Layer 5 of a small transformer language model trained on English Wikipedia (12 layers, counted from 0, width 96).
A neuron adds its activation times its output weights to the MLP's output. To switch it off is to set its activation to zero at one token and run the rest of the model.

Output weights of the MLP neurons that the questions are about. A number n stands for n times 0.003.
n9: -15 42 -46 -22 29 -17 -18 27 -18 -82 19 -34 -11 6 47 -39 78 22 -7 46 8 23 6 -9 -21 1 -16 -43 -3 6 -21 30 1 18 -19 -16 21 -4 2 -36 -8 9 -41 11 0 -34 -3 -23 17 -15 25 18 -16 36 11 -10 6 -30 18 35 50 -24 33 -36 6 8 -5 -15 36 35 39 -13 -16 2 -60 -28 -8 -75 56 6 -5 2 27 39 11 -2 -16 -26 -33 -30 -34 14 -29 19 12 -13
n59: -31 -9 -11 3 0 13 21 -29 3 -5 -29 8 -3 -16 44 -6 -18 37 -36 -27 -16 2 -13 22 -9 -45 19 -32 -17 -21 -13 16 35 -26 -35 1 -12 -43 32 -47 -3 -62 -9 19 8 50 -29 33 8 -27 52 0 44 6 22 78 30 21 -2 38 -5 30 -21 14 13 -58 51 14 52 3 0 -12 15 -2 53 -17 -29 -26 45 -37 57 -33 21 23 -11 -15 -3 -36 11 30 8 -8 -26 -1 -61 49
n67: 7 -8 25 35 63 17 21 -6 33 8 -49 47 -55 67 49 -16 12 -54 -24 29 11 8 55 -12 14 -31 -22 -71 25 -33 64 -19 14 -27 15 2 22 27 2 54 67 14 -35 25 -13 1 -45 7 44 2 42 -6 -10 -71 -20 28 -3 -19 41 34 19 2 -17 -24 -3 15 3 1 -26 -18 12 -45 -80 42 -8 -10 -18 12 -32 21 26 -66 -10 -13 -28 22 41 2 5 -48 -16 13 -29 -34 -6 13
n73: -29 30 16 3 -15 -1 -3 -33 24 43 -25 56 51 -3 -4 -18 26 9 36 -29 9 -11 -45 -75 -52 -38 -8 -14 26 -12 12 -21 0 -7 -9 -7 -6 24 20 18 -2 22 -20 40 5 30 26 12 -7 -5 16 -17 -4 5 -11 -51 18 12 -2 -8 -3 6 52 -54 -6 31 -27 4 -4 5 -29 48 -29 63 -27 -31 57 7 18 -32 60 -24 -15 -18 -16 -19 0 -30 7 54 -30 -14 38 15 -61 0
n81: 18 -36 20 55 -19 24 -39 32 -41 -2 -10 -25 28 -13 20 -2 20 -26 -31 -3 0 -41 -9 17 0 -30 25 83 12 -40 -42 3 -19 -18 -32 1 52 -53 47 -53 10 -18 -25 -26 59 52 -15 67 2 -53 11 -20 -6 26 -22 23 30 18 -21 -5 -10 -35 52 -14 -36 9 4 37 -27 55 56 23 -47 65 -6 -15 -26 60 -38 21 -72 12 1 17 -2 -1 33 -10 26 19 42 -22 22 -21 21 29
n150: -28 16 30 9 -13 -1 8 -19 -29 -46 -17 -18 35 26 32 10 -7 36 59 -9 22 23 61 9 -36 19 3 -22 -22 -9 31 13 -45 61 33 -8 -52 -32 -4 -26 58 27 31 -5 -4 -1 -10 63 7 -71 -61 21 49 29 53 11 42 -6 13 -27 -38 8 18 32 4 -43 -14 -48 -28 7 -36 72 -19 -42 -9 -25 16 -48 2 -1 26 5 -29 11 -60 30 -81 -53 -38 6 -82 17 25 -17 77 4
n156: 13 -16 12 -1 -31 -30 -46 6 0 -27 11 -73 -12 10 -19 -10 -19 16 13 -38 -4 10 44 0 4 -11 -40 43 33 21 -37 -15 33 -20 -12 -2 2 -5 -23 -25 10 -57 -15 -7 41 -60 -12 35 -8 14 17 -47 -25 31 82 -6 13 38 -28 17 37 34 20 -15 33 -34 3 3 37 20 -2 22 32 44 -9 -10 33 23 -25 -5 58 0 11 12 21 48 42 66 3 21 -66 -25 -78 -17 -5 -15
n159: 29 -32 18 9 -30 -24 -31 -22 8 -10 -23 9 9 -10 15 47 -17 -53 -36 4 22 22 -19 7 -23 18 -14 -45 -14 44 2 -18 -10 -31 -15 -3 10 -3 -38 43 31 -23 -38 -11 -49 -24 4 32 3 9 18 22 2 41 -43 -60 37 54 -9 -3 -73 -34 0 -17 29 -3 34 24 -18 29 34 3 -25 -32 37 -20 -11 15 -5 30 50 -20 -10 30 -15 -11 21 -28 -7 3 -7 -11 -6 -32 53 54
n168: 30 -4 14 27 8 -9 53 41 -25 6 -13 9 48 31 20 -3 32 -48 -37 -30 9 -21 -14 -21 21 -23 -26 -57 -4 69 -7 -47 -8 39 12 -13 19 5 37 58 8 -29 17 -29 -17 -49 29 13 -8 -41 -4 3 30 -22 67 -5 -34 -10 38 -32 -47 -58 15 43 24 -34 -20 12 12 26 -28 -21 -6 34 -9 -7 52 11 -4 -31 -1 15 20 -55 12 -52 45 10 7 0 -11 11 40 11 -1 -16
n173: 8 -8 -20 -15 -32 -18 29 -16 21 -3 -52 69 -38 -90 23 8 -31 -68 46 12 -5 26 63 -4 40 -3 4 12 46 27 -29 -36 74 -45 8 -16 -51 -12 -27 33 28 -59 5 -49 -84 11 37 28 47 0 23 20 -37 -12 18 1 28 7 28 8 -27 -40 -1 34 -9 -32 40 -15 -37 -19 29 30 -6 -47 37 -11 -1 -13 -16 48 20 -55 9 18 5 26 46 17 -9 -14 20 26 1 9 8 16
n189: -13 39 43 13 -16 -47 56 -51 77 13 -11 0 31 -26 28 40 14 29 -15 -18 1 -7 8 -39 68 -4 4 -11 -3 15 17 4 -4 11 46 5 -20 -2 -44 8 1 -24 -14 21 26 8 -37 10 -42 -46 -3 -7 -17 -31 -1 -5 1 -1 11 12 4 -3 -27 40 -6 -20 12 10 -17 -27 16 23 -11 -2 13 7 16 -13 23 -4 68 -27 -66 -12 4 -17 33 10 14 -17 46 -13 3 -4 -29 -22
n209: -5 -5 12 -12 79 19 5 -41 4 -2 46 -45 -35 -9 -18 -4 58 23 -41 -11 4 33 2 -4 25 7 -6 -19 44 19 22 -20 -23 -36 -44 15 27 -51 8 36 24 9 16 14 -29 3 8 37 14 -22 4 12 17 -11 -15 0 -16 -7 38 -33 -12 -14 -1 -21 12 -11 40 -41 -21 -19 -3 75 -7 -25 -20 22 -24 2 -21 -1 9 44 37 -8 -30 -8 -63 -6 -15 -18 -34 32 16 4 2 0
n211: -25 -4 35 -21 -54 0 28 29 -39 5 33 -40 -18 -20 -39 -69 -19 -23 -4 13 47 18 -64 5 -77 13 -2 -12 5 77 -4 -8 21 44 -2 -12 29 16 -27 65 -8 20 -3 -9 -45 50 31 18 31 -51 28 20 -21 9 5 -60 -41 16 -14 -3 -51 41 17 53 50 14 -13 -4 -5 -30 -55 -11 66 -24 -32 0 -24 -31 -49 22 -5 -6 25 -1 -3 14 23 12 -38 18 29 -3 -5 62 88 -48
n232: 52 46 70 -2 32 0 -44 -7 2 42 -6 -39 33 3 25 2 26 45 -17 25 71 -29 0 -34 -37 -44 13 -10 -30 -28 -62 -11 -27 -32 -7 19 -38 6 3 5 -13 8 -31 -43 -46 44 -65 38 2 8 3 -13 38 14 -9 -26 -22 15 -21 -38 -1 -38 -4 15 1 -11 -12 4 -25 -28 -14 40 32 14 20 7 -2 -56 16 -27 -3 -21 34 -6 -43 -12 -27 32 10 46 28 0 5 43 -7 -44
n244: -11 29 -46 47 21 20 -51 12 -13 -21 -34 6 7 26 20 -13 -3 -45 47 -28 -91 52 19 50 -4 37 -44 15 61 -6 15 -44 -53 -21 -5 14 -3 18 53 3 -7 -23 -37 13 -21 39 69 -12 6 -1 23 4 -7 -18 52 41 -12 -34 -37 -20 8 39 24 1 31 -19 24 55 3 2 -20 3 29 14 9 -30 3 -34 -47 7 8 39 15 -37 -74 34 0 16 27 -6 -53 -37 7 6 -8 -40
n247: -10 0 25 20 -10 0 -36 -15 12 9 -48 36 -41 -6 1 -2 -38 -38 -28 18 9 -31 -72 -25 10 -7 22 7 27 27 15 4 33 -5 -32 25 16 -16 64 7 -40 -2 -33 -23 12 12 -94 48 -9 -32 8 13 12 16 -30 -18 -1 0 42 3 -33 37 12 8 -43 -2 -6 8 -14 40 52 20 26 35 -48 30 7 -28 6 -2 -2 17 -33 43 34 54 -29 -30 37 -21 11 -24 -2 -30 10 -43

Each question names a token from some text and the token that comes next. It shows the activations a of the neurons there, in the order above. A number n stands for n times 0.025.

Then comes g, the gradient of the next token's log-probability with respect to the MLP's output, scaled to length 1. A neuron's effect is roughly proportional to its activation times (output weights . g). A number n stands for n times 0.0047.

" b", then "ut"
a: -1 -4 0 -1 -5 -5 -3 -5 38 -7 7 -7 -7 1 -3 1
g: -3 12 11 41 33 -14 12 -36 12 10 -7 16 0 15 -19 20 26 18 -46 -23 12 -1 38 7 -14 -14 5 -4 11 5 -16 -25 27 8 -24 -29 3 57 7 3 33 -13 5 34 0 19 -43 2 -13 -4 -19 -12 34 -4 13 2 -71 28 -11 7 -8 1 14 -12 -45 -26 -21 7 22 14 -7 -6 38 -13 -14 22 -10 -1 27 -19 -8 -30 -14 7 11 -5 -52 -34 6 2 12 6 8 15 -14 7
Which neuron, switched off, lowers the next token's probability most? n168

"ol", then " the"
a: -3 -5 -1 -2 0 0 -2 -4 -2 -6 14 -4 0 0 -2 0
g: 16 -9 23 -28 -17 28 8 -34 -16 -31 30 -19 26 -29 22 -16 -11 40 3 -3 2 5 -36 18 6 34 7 7 -26 7 -20 10 4 0 16 -9 18 -22 14 -21 55 -9 -30 23 15 -7 29 -19 -46 -40 -24 33 -30 -25 15 41 -2 35 -33 -20 -12 6 -27 3 23 -2 -21 -2 -23 21 11 25 -13 16 8 -9 44 -16 -12 13 13 -17 10 33 -19 0 -20 -3 -18 8 27 16 -13 -6 -21 17
Which neuron, switched off, lowers the next token's probability most? n189

" l", then "ate"
a: 0 -5 0 -3 -4 -4 -4 -4 -7 -2 33 0 32 -7 -7 -1
g: -12 21 18 -14 -19 -43 -5 -12 7 69 -15 5 22 -11 -19 0 10 -27 2 -2 15 22 -9 -28 29 -3 -22 25 11 5 26 12 -16 -18 -24 -12 -27 35 -27 15 -13 32 -10 -14 -31 -26 39 8 -31 4 -7 44 -34 -15 -8 -32 -33 22 -29 20 -4 6 -6 29 16 -47 11 37 14 -27 10 7 7 6 45 1 3 1 24 5 -1 -12 -29 -1 -14 -24 14 -6 -10 -4 22 2 -5 32 28 7
Which two neurons, each switched off alone, lower its probability most, in order? n189, n211

"ell", then "o"
a: 0 0 -7 10 0 -3 -7 0 47 0 -6 -1 -3 -5 -5 0
g: 5 22 12 -15 -15 -19 -4 -11 -6 0 3 26 40 19 22 -17 -34 13 -6 -5 0 -25 -42 -9 -3 13 14 6 -13 62 -38 -4 -28 36 -7 -27 6 7 23 -16 2 -31 -22 -19 11 15 11 19 13 2 -5 -37 -39 -10 -22 13 -11 -40 -14 4 10 -15 -4 4 -5 25 8 -39 23 43 -8 -2 -24 11 -28 9 29 -5 18 10 49 29 -26 -24 30 -9 41 17 11 -30 5 -11 -2 -8 43 -5
Which neuron, switched off, lowers the next token's probability most? n168

" s", then "ect"
a: -4 -5 0 -5 69 -3 -7 25 2 5 30 -2 -7 -5 0 43
g: -44 -23 -27 33 -18 -4 -16 21 -12 8 -13 -3 6 -29 -11 1 -4 42 26 -2 -2 -15 18 -14 13 23 2 34 -19 29 -16 -6 -9 44 -12 -10 8 25 21 -25 14 -25 -5 20 36 -15 24 37 15 1 20 14 7 -24 -20 5 2 -27 -21 -29 27 46 -28 -23 -32 20 -19 -23 -4 5 0 21 -9 14 -8 -38 -36 -13 -19 -5 -17 -3 -17 14 19 46 23 -8 6 -2 4 -40 54 -4 -15 13
Which two neurons, each switched off alone, lower its probability most, in order? n81, n247

"ment", then " by"
a: 29 52 -1 -1 0 0 -7 -4 -2 -3 -2 32 0 -6 -6 -6
g: 12 16 1 -12 29 25 -34 31 4 -25 25 -38 -10 -6 -18 -23 8 20 -29 -36 20 -21 12 20 1 5 5 -31 -17 1 -12 -25 34 7 -33 -56 -6 15 -3 -28 -1 3 -9 -2 -5 17 -2 1 11 10 -3 12 -1 41 -19 4 38 -6 -14 -15 12 -9 -35 27 44 45 -21 27 11 16 -17 18 -17 -33 -5 -11 25 -35 -42 -2 -15 7 -27 23 12 36 10 32 -6 33 -2 -2 -16 18 26 -13
Which neuron, switched off, lowers the next token's probability most? n9

" p", then "res"
a: -3 -2 0 0 0 -7 -2 -2 -6 10 23 0 7 -6 -5 -3
g: 2 23 29 5 -19 -21 0 -9 22 21 -23 23 -3 -10 -29 -33 39 11 28 -47 10 2 -1 -5 4 -2 40 -20 23 8 -21 7 -2 -3 31 -46 -2 28 4 -14 -33 -2 2 -21 28 -9 1 25 50 -13 17 8 10 -41 7 -20 12 34 -42 -5 -38 -33 5 -2 26 31 -22 -4 27 -1 -12 14 -4 21 -12 13 -11 13 -46 11 -37 26 40 -16 14 4 -24 -18 -1 3 -14 -11 -24 4 -5 25
Which neuron, switched off, raises the next token's probability most? n189

" l", then "oc"
a: 0 -7 0 -2 -7 -6 -2 -5 -7 -4 43 0 30 1 -7 -4
g: -7 12 -11 0 18 6 10 30 15 -15 -10 0 -43 -5 9 33 36 14 -23 -20 43 10 -35 -7 -22 1 -14 -22 -26 -1 -10 2 52 -13 23 -33 -1 2 6 -3 -11 8 20 -25 24 -24 -18 -26 -20 -19 21 7 2 4 5 -17 21 -17 -12 -2 -30 1 -5 -37 1 -23 14 -36 32 10 -20 43 4 -26 -6 -42 -2 9 7 56 12 24 6 32 -26 25 19 44 15 -13 14 -29 21 22 -19 -19
Which two neurons, each switched off alone, lower its probability most, in order? n211, n189

"ear", then "s"
a: 16 -6 0 15 0 -4 -4 -2 13 -1 -5 62 -1 -5 -4 -7
g: -23 16 24 -10 12 28 46 11 -35 -42 10 23 -30 20 5 25 15 8 -17 -17 -21 1 7 -11 19 12 -6 18 4 -2 -12 -1 -17 41 4 -3 1 -5 6 -6 -42 0 10 -14 -8 14 -3 -8 30 2 -8 30 14 4 37 -25 -8 -20 4 11 5 17 16 21 -38 -31 -13 -20 -39 36 29 -25 0 -12 8 27 -35 -13 3 -16 -49 -2 11 34 -8 -1 12 -5 -8 -46 19 23 -30 -42 1 54
Which neuron, switched off, lowers the next token's probability most? n9

"en", then "ac"
a: -6 0 -7 0 -3 -3 -6 0 -5 -7 -6 17 -2 7 -7 -1
g: 20 1 10 -24 6 -31 4 0 -1 5 12 8 30 -21 28 15 -7 18 13 3 -17 9 -18 0 8 -23 -11 2 8 10 -20 42 12 -21 -46 -9 -9 -49 -15 47 12 -21 -30 10 19 -4 14 -2 -2 4 15 -12 -14 16 15 15 -33 44 -47 -4 19 20 -20 49 -9 -23 21 -10 20 -4 -32 -36 -1 -26 -12 0 32 -1 23 21 2 17 36 -17 11 18 -22 16 -26 -10 26 -55 -3 -38 2 28
Which neuron, switched off, lowers the next token's probability most? n67

"and", then "er"
a: 0 0 -1 -3 -1 0 -3 0 -5 -3 0 -7 0 -1 0 -2
g: -37 17 15 7 43 -5 19 19 3 -21 -5 18 -11 10 15 4 5 -17 -3 9 24 17 -39 5 22 0 -17 -7 5 -26 26 40 -26 -16 -42 26 5 -9 -10 -23 -33 24 -63 36 -7 -10 36 4 -25 25 -33 -10 14 15 7 3 -20 15 -2 1 7 41 -8 -30 14 -17 -36 4 -21 31 7 -9 6 -19 17 -11 -9 -3 -11 -47 -15 36 3 26 -14 19 -34 13 8 37 4 21 16 1 -4 -38
Which neuron, switched off, lowers the next token's probability most? n173

"se", then " b"
a: -2 -6 0 49 -2 0 -1 21 -7 0 0 15 0 13 -3 -4
g: -21 -2 -8 13 36 -27 1 9 -30 5 1 14 4 3 14 -26 8 11 11 -13 38 7 0 -21 29 -5 38 13 11 13 5 -1 -1 -15 -22 -12 6 17 26 -29 1 39 -20 -18 -19 -42 0 20 -1 -10 -9 17 19 2 57 -14 -17 -31 -17 -13 20 31 14 35 -10 -27 -24 44 -6 37 14 13 -31 -17 -23 -38 24 -11 -31 -4 20 15 -31 -7 15 13 31 -33 14 -20 -57 15 -13 1 -3 -18
Which neuron, switched off, lowers the next token's probability most? n73

"d", then "rom"
a: -5 -3 24 -6 0 -4 -4 -1 -5 40 -7 12 8 0 -2 -5
g: -3 14 23 29 5 15 -29 -30 17 -5 2 -14 -2 -8 30 -5 24 -6 33 -24 -11 11 -19 18 -1 -2 -6 2 -3 0 29 2 -44 3 31 2 19 40 19 -9 29 -12 1 -25 10 0 10 26 -15 -5 11 8 -35 -22 -9 13 -16 -5 -3 25 -23 -8 42 3 34 4 -20 19 5 -1 -18 -28 -48 -11 15 -10 -29 12 18 -32 51 -18 0 -5 43 -54 25 17 4 -29 -21 -29 -35 -6 33 -35
Which neuron, switched off, lowers the next token's probability most? n67

"ay", then " is"
a: 21 -1 -7 -4 0 0 -1 -7 13 0 -7 31 -4 -6 0 -1
g: -12 32 6 0 -19 -13 -44 34 10 31 2 -32 18 11 18 -28 -7 -5 -4 -31 -5 14 27 -1 -11 -11 -7 2 6 -4 44 11 25 19 18 -41 20 -2 10 -12 11 19 -8 -46 -35 -21 11 0 14 -10 -23 -11 -13 -20 9 18 -13 58 -9 -33 5 48 9 2 11 -11 -19 15 -44 6 25 9 -22 -22 -3 -34 -5 -41 -16 30 -1 -5 -14 -1 14 19 15 -29 33 44 16 9 31 -11 -20 -11
Which neuron, switched off, raises the next token's probability most? n209

" of", then " se"
a: -7 -6 0 -7 -2 17 -7 50 -7 29 29 -6 -2 -6 -5 0
g: 10 9 -12 12 -24 -47 8 10 -10 11 18 59 19 -21 -22 33 18 9 7 -10 21 15 -18 -7 -20 10 2 24 -9 21 -11 21 16 -28 -43 -1 -14 -14 -29 -9 -7 10 17 29 -20 -9 56 -21 -1 7 -8 47 60 27 -5 0 -17 -3 -19 -1 4 -11 -14 15 -1 25 -31 10 31 9 -14 25 0 -4 27 -2 -16 -31 -41 7 -18 -6 -5 -4 -23 26 5 -45 -28 13 -36 -14 -7 -5 -9 25
Which neuron, switched off, raises the next token's probability most? n189

"\n", then "A"
a: -1 -2 -1 -7 -3 2 -6 -6 -7 6 -6 4 -2 -4 -1 0
g: 27 8 29 -39 15 16 12 6 -2 -27 -10 38 -21 2 6 7 16 -9 8 -16 23 47 -16 6 21 -30 -36 24 -31 -16 2 2 -9 -18 -13 7 -3 -15 16 -5 -26 -24 14 -17 -24 23 -8 -2 -12 -15 -24 -1 2 34 17 33 -22 44 10 32 33 15 3 -5 -31 5 25 18 -21 -29 17 2 -25 -18 4 -24 9 18 32 4 -1 29 16 -22 -2 14 40 29 -22 -30 -42 -47 -34 12 -29 1
Which neuron, switched off, lowers the next token's probability most? n173

"as", then " p"
a: -1 -2 -1 0 -1 -3 -1 -2 0 0 0 21 -4 45 0 -4
g: -12 23 17 25 28 -22 -25 -8 3 31 41 -11 -7 10 -4 -18 -7 2 -4 29 -4 -16 -5 17 -9 1 -14 -61 12 18 1 36 12 14 2 9 8 17 3 0 7 -17 -12 24 -4 19 9 -3 1 -20 -12 -4 -6 -23 8 -48 -34 12 -2 -31 39 16 -3 -11 35 17 16 10 -18 5 30 -5 7 51 -9 -26 53 -2 -1 -63 6 48 0 7 -16 10 -14 6 -31 -30 -8 -11 -14 -39 -14 -32
Which neuron, switched off, lowers the next token's probability most? n232

" Ch", then "r"
a: -1 -7 0 -1 -2 0 -6 0 26 -7 24 -5 32 -3 -6 -2
g: -30 61 21 -6 -18 -23 -6 3 -31 16 -24 31 1 -51 4 -37 -12 -18 45 -31 11 -5 0 -14 14 -21 23 22 -4 2 21 4 -10 0 4 -16 -11 40 -42 -35 -5 20 16 -19 4 1 -22 62 -28 1 6 4 14 -34 -7 16 14 -3 26 15 -11 -11 14 -19 9 -8 1 -1 17 -13 -39 21 0 32 -25 9 19 16 27 27 -13 -9 16 -15 22 4 28 -10 -10 -10 4 -50 14 2 -13 15
Which neuron, switched off, lowers the next token's probability most? n189

"land", then " —"
a: 9 -4 2 -3 0 0 -6 -7 -5 -1 -3 2 0 -1 -1 -3
g: -1 7 -19 16 -42 24 17 12 69 23 23 -24 11 -6 2 7 -14 -15 -5 38 44 25 -18 11 -36 7 -16 -10 -4 -4 1 29 -15 10 10 -3 16 -1 29 -16 46 27 -6 -8 -19 -4 5 12 2 0 -4 41 17 -34 -11 -6 2 -3 -10 -12 -24 -51 -17 -22 25 -13 -43 -4 0 -26 36 12 -24 7 17 -7 -18 -21 -12 -51 -30 -16 17 3 -1 -23 -17 21 10 19 5 14 13 24 16 -34
Which neuron, switched off, lowers the next token's probability most? n156

"id", then " n"
a: -7 0 -5 -7 -3 31 37 -7 -5 -6 -4 10 -2 18 -5 25
g: -9 0 -33 11 22 -2 47 -43 -5 41 -44 -26 15 58 -9 19 25 -1 4 12 -22 -16 28 5 -5 24 16 -23 -23 -26 -13 15 -1 -9 -19 -18 -10 20 -18 13 1 -31 13 -11 4 -20 5 11 12 -22 -3 -1 -17 -12 19 -1 2 -20 -43 -24 4 -3 -2 7 -42 23 18 -36 -25 -5 13 4 -1 -17 28 36 -10 8 45 -50 43 26 4 6 0 6 31 22 10 7 -31 2 -13 22 14 -2
Which neuron, switched off, raises the next token's probability most? n247

"ay", then " of"
a: 0 0 42 -3 -2 0 71 -3 -3 0 -7 38 -1 -2 -2 -1
g: -19 -7 12 -3 -6 -20 -2 31 24 -17 -25 -37 -16 13 0 -5 18 8 1 -1 31 -45 -9 29 16 9 16 -2 -19 27 -1 -3 5 12 2 -13 5 13 18 -14 10 31 -15 14 -24 6 18 -11 -20 -22 5 -5 19 -10 -24 33 -1 1 31 11 21 -29 20 -43 10 32 11 24 -17 -15 -2 -6 -24 -18 29 -8 18 4 -23 -10 60 20 -19 29 4 -21 25 19 22 -20 12 -42 -6 -3 -56 -70
Which two neurons, each switched off alone, lower its probability most, in order? n67, n156

"c", then "ur"
a: -6 -2 -1 -3 0 -3 0 -5 0 0 -3 -5 -5 -1 -5 -3
g: -12 1 11 -8 31 30 5 4 -60 -41 -4 41 18 -7 9 -18 -32 -37 4 20 19 20 -32 -17 -26 9 -3 -13 5 20 -11 10 -16 18 41 23 -6 -15 -23 -24 -10 1 -39 -12 30 -23 20 0 -8 -11 -16 -36 -16 -3 13 -11 -20 4 -4 -7 -23 12 -15 -5 31 10 6 1 -28 -5 2 19 22 11 11 -16 11 6 33 26 50 -13 13 13 37 -18 61 24 -18 23 6 -26 11 -36 -1 -18
Which neuron, switched off, raises the next token's probability most? n211

",", then " and"
a: -6 -7 -1 -7 -6 -1 -6 -1 42 -2 -1 13 -1 -7 -3 2
g: -30 -6 -23 -39 -15 26 -11 -14 2 -17 1 55 6 -25 -37 -24 -15 -22 6 43 -28 17 6 -13 3 39 18 -7 -7 0 42 17 4 -2 7 11 -1 5 25 5 -39 -12 -5 4 3 -35 -23 -7 24 45 16 -22 -7 -28 -24 -17 15 -18 29 54 41 1 37 -14 3 -34 18 -13 15 -16 -18 -2 -17 35 -22 -11 4 22 31 -29 -3 4 -19 0 15 -5 -9 -13 -18 -2 7 19 23 -24 13 24
Which neuron, switched off, raises the next token's probability most? n168

"pp", then "ly"
a: 8 -1 -7 -1 0 -5 -3 -1 -2 -4 -2 -7 -4 0 -1 -2
g: -13 21 -16 -36 -20 -25 13 -37 17 22 -12 23 -1 -15 -12 39 7 56 9 30 64 25 15 -10 6 32 -21 2 10 28 -10 -19 4 -30 -17 -9 14 6 -4 3 6 -32 39 23 -4 21 -4 18 -5 -1 -12 -16 -22 11 -6 4 -2 -12 -19 25 23 -14 -17 33 -5 -17 -12 -5 -17 -9 -19 -37 13 -19 -21 5 -41 -21 46 0 0 -6 -30 39 -11 -12 -21 -10 18 15 -24 -2 -32 37 25 0
Which neuron, switched off, lowers the next token's probability most? n67

" The", then " s"
a: -7 -3 -7 -7 -7 27 10 -5 15 -1 -6 -5 -5 -5 -7 -1
g: 14 -2 -21 1 13 -40 32 -9 12 -22 20 9 30 14 40 24 55 1 -14 -7 -9 34 -11 17 12 -20 16 17 15 -33 -21 -34 2 20 18 -34 -7 -20 -25 -11 7 21 6 -9 -20 39 4 -37 -21 -9 17 21 16 19 -16 6 9 26 12 16 -5 11 -29 -33 -14 3 -40 -13 -24 -5 -30 -10 9 -21 2 12 2 -22 30 30 -37 -11 25 43 11 26 -23 -35 -25 -19 11 7 16 -22 22 -27
Which neuron, switched off, raises the next token's probability most? n156

"-", then "J"
a: 16 0 0 -5 -4 -1 2 -2 -5 -4 13 -7 0 -3 -5 -5
g: -24 11 -28 -18 -18 50 -28 -28 17 -4 6 -41 3 20 -2 -52 -3 -14 26 28 -15 -3 -5 -3 -13 -7 -3 14 -8 9 22 14 -25 45 40 22 -13 -5 18 43 -26 -16 8 -35 9 -6 7 -29 -17 -27 -24 -5 35 -21 4 17 29 -9 -8 -21 11 -12 -13 -3 -9 7 22 4 6 1 -17 -1 -22 48 -16 17 49 10 -28 -8 -18 4 -20 -19 3 -11 0 8 26 43 -5 38 0 35 -24 4
Which neuron, switched off, lowers the next token's probability most? n173

"ack", then "g"
a: -6 0 -2 -7 0 0 -6 -7 -4 -1 -3 70 -6 -5 -5 -5
g: 27 -5 -73 -39 -14 -5 23 -35 35 30 -9 -11 2 12 11 42 10 3 -5 8 -7 -5 10 2 12 6 -9 -16 -2 7 18 -28 28 2 20 -5 -8 7 5 20 8 16 0 -17 33 15 -16 -37 2 -27 22 20 -5 24 -30 21 -19 -43 8 3 20 -30 -24 -27 -41 3 28 23 -12 -13 -39 -14 12 -11 2 -10 -15 5 20 -30 19 1 29 4 4 15 -34 47 13 -31 -13 43 17 5 4 -11
Which neuron, switched off, lowers the next token's probability most? n209

"ign", then " for"
a: -7 -4 9 -1 0 -6 -7 -6 -5 -4 -2 40 0 0 -7 3
g: 17 15 1 -15 15 8 -20 12 44 -1 24 -41 0 0 0 -19 1 -2 -5 -19 25 -45 -7 0 3 -8 13 -24 -40 -20 9 3 8 19 32 -39 1 -3 13 -25 44 27 4 24 -34 16 -8 22 60 -2 -39 -33 15 4 9 -8 27 -24 25 -28 -10 8 -28 -8 13 -12 -3 3 -13 -31 11 11 -8 -24 15 -43 -7 -38 -29 12 2 -8 -24 38 16 18 26 2 18 36 -24 35 8 6 2 -2
Which neuron, switched off, raises the next token's probability most? n150

" M", then "ay"
a: 0 -7 -1 -2 6 0 -7 0 -6 -2 -6 -1 -6 -4 -2 -1
g: -5 14 5 -14 12 26 -5 -1 -12 25 1 -3 31 27 -10 2 -34 -22 -30 0 -32 21 -8 1 4 -4 8 9 21 -17 -1 3 21 31 -49 12 5 -45 -23 31 -41 -31 -45 -17 7 6 -15 -17 38 -43 17 22 -29 25 19 -12 2 -15 -10 8 25 -25 -19 -11 -17 8 34 13 -3 29 8 7 -2 -8 6 -18 31 -15 -22 29 -62 13 20 23 -22 1 4 1 8 6 29 11 14 -12 1 53
Which neuron, switched off, lowers the next token's probability most? n81

"\n", then "N"
a: -1 -2 -5 -7 -5 32 -5 -1 -7 -4 -3 0 -7 -7 -2 -6
g: 22 19 -4 4 18 18 -4 -30 -22 -2 -17 -4 -35 14 -33 11 -22 -43 -9 -15 3 27 50 -10 18 -31 -1 18 -50 1 -31 -25 -13 6 1 -40 1 -9 -27 -51 -11 -12 32 -31 22 8 -17 31 37 1 -16 -13 19 -1 27 14 -12 0 -27 10 3 7 -5 1 7 -6 -23 18 -31 -35 -7 -9 31 20 1 3 26 28 18 3 42 6 18 27 -5 -4 6 23 -20 31 -4 -19 27 -5 22 42
Which neuron, switched off, lowers the next token's probability most? n150

"ire", then " R"
a: 2 -6 -3 -7 -1 0 -1 -2 -5 0 -5 27 0 -6 -4 -4
g: -39 -6 44 -16 13 21 -1 -9 -11 35 -3 -11 19 13 -16 6 21 1 -1 13 42 -49 -1 2 10 2 -23 22 24 16 -14 23 -35 5 33 -19 11 -20 -28 11 26 -7 -2 -36 -12 -28 8 -24 -31 -36 -5 37 43 -4 33 24 19 -19 1 -14 -5 -18 44 14 8 -6 -37 -15 -30 0 8 30 -2 5 -17 14 -8 9 -7 -31 34 0 -26 10 -17 -1 35 -17 -5 10 -58 14 -6 11 0 8
Which neuron, switched off, lowers the next token's probability most? n209

" s", then "om"
a: -2 -7 0 -6 50 -7 -5 23 9 4 30 -2 -6 -4 5 63
g: 11 14 -9 28 -13 4 31 9 11 -18 15 5 3 40 -29 11 30 -15 -15 -30 38 -11 55 -4 -3 -8 13 -22 6 -5 -12 -17 -11 32 8 12 -4 33 18 4 27 4 20 1 2 -52 -21 -7 -51 -3 19 2 -22 -7 -8 34 19 -18 12 -4 18 -7 -28 -7 13 3 -14 -56 -27 3 -6 -20 11 -17 -16 -11 61 3 37 3 2 -20 13 20 -8 -16 -5 -2 8 -13 2 23 -1 -28 -14 -61
Which neuron, switched off, lowers the next token's probability most? n189

"i", then " N"
a: 0 -1 -6 -6 -5 0 12 -1 -3 0 -3 0 -1 6 -1 -2
g: -15 -21 -10 0 -5 -28 41 -20 30 21 16 -6 -17 9 -6 10 -26 6 -2 -26 18 -18 -16 -22 -29 -7 -21 -16 26 8 -30 11 17 -13 1 0 14 -6 -29 93 19 22 10 32 34 16 -31 12 -24 -9 -17 15 36 -12 1 13 8 -20 -28 -12 -36 -27 13 -15 0 4 -18 36 -14 -3 45 29 17 1 -15 3 9 -31 7 -15 -14 -17 -2 -7 -35 -15 8 9 33 12 24 29 1 -24 6 6
Which neuron, switched off, raises the next token's probability most? n156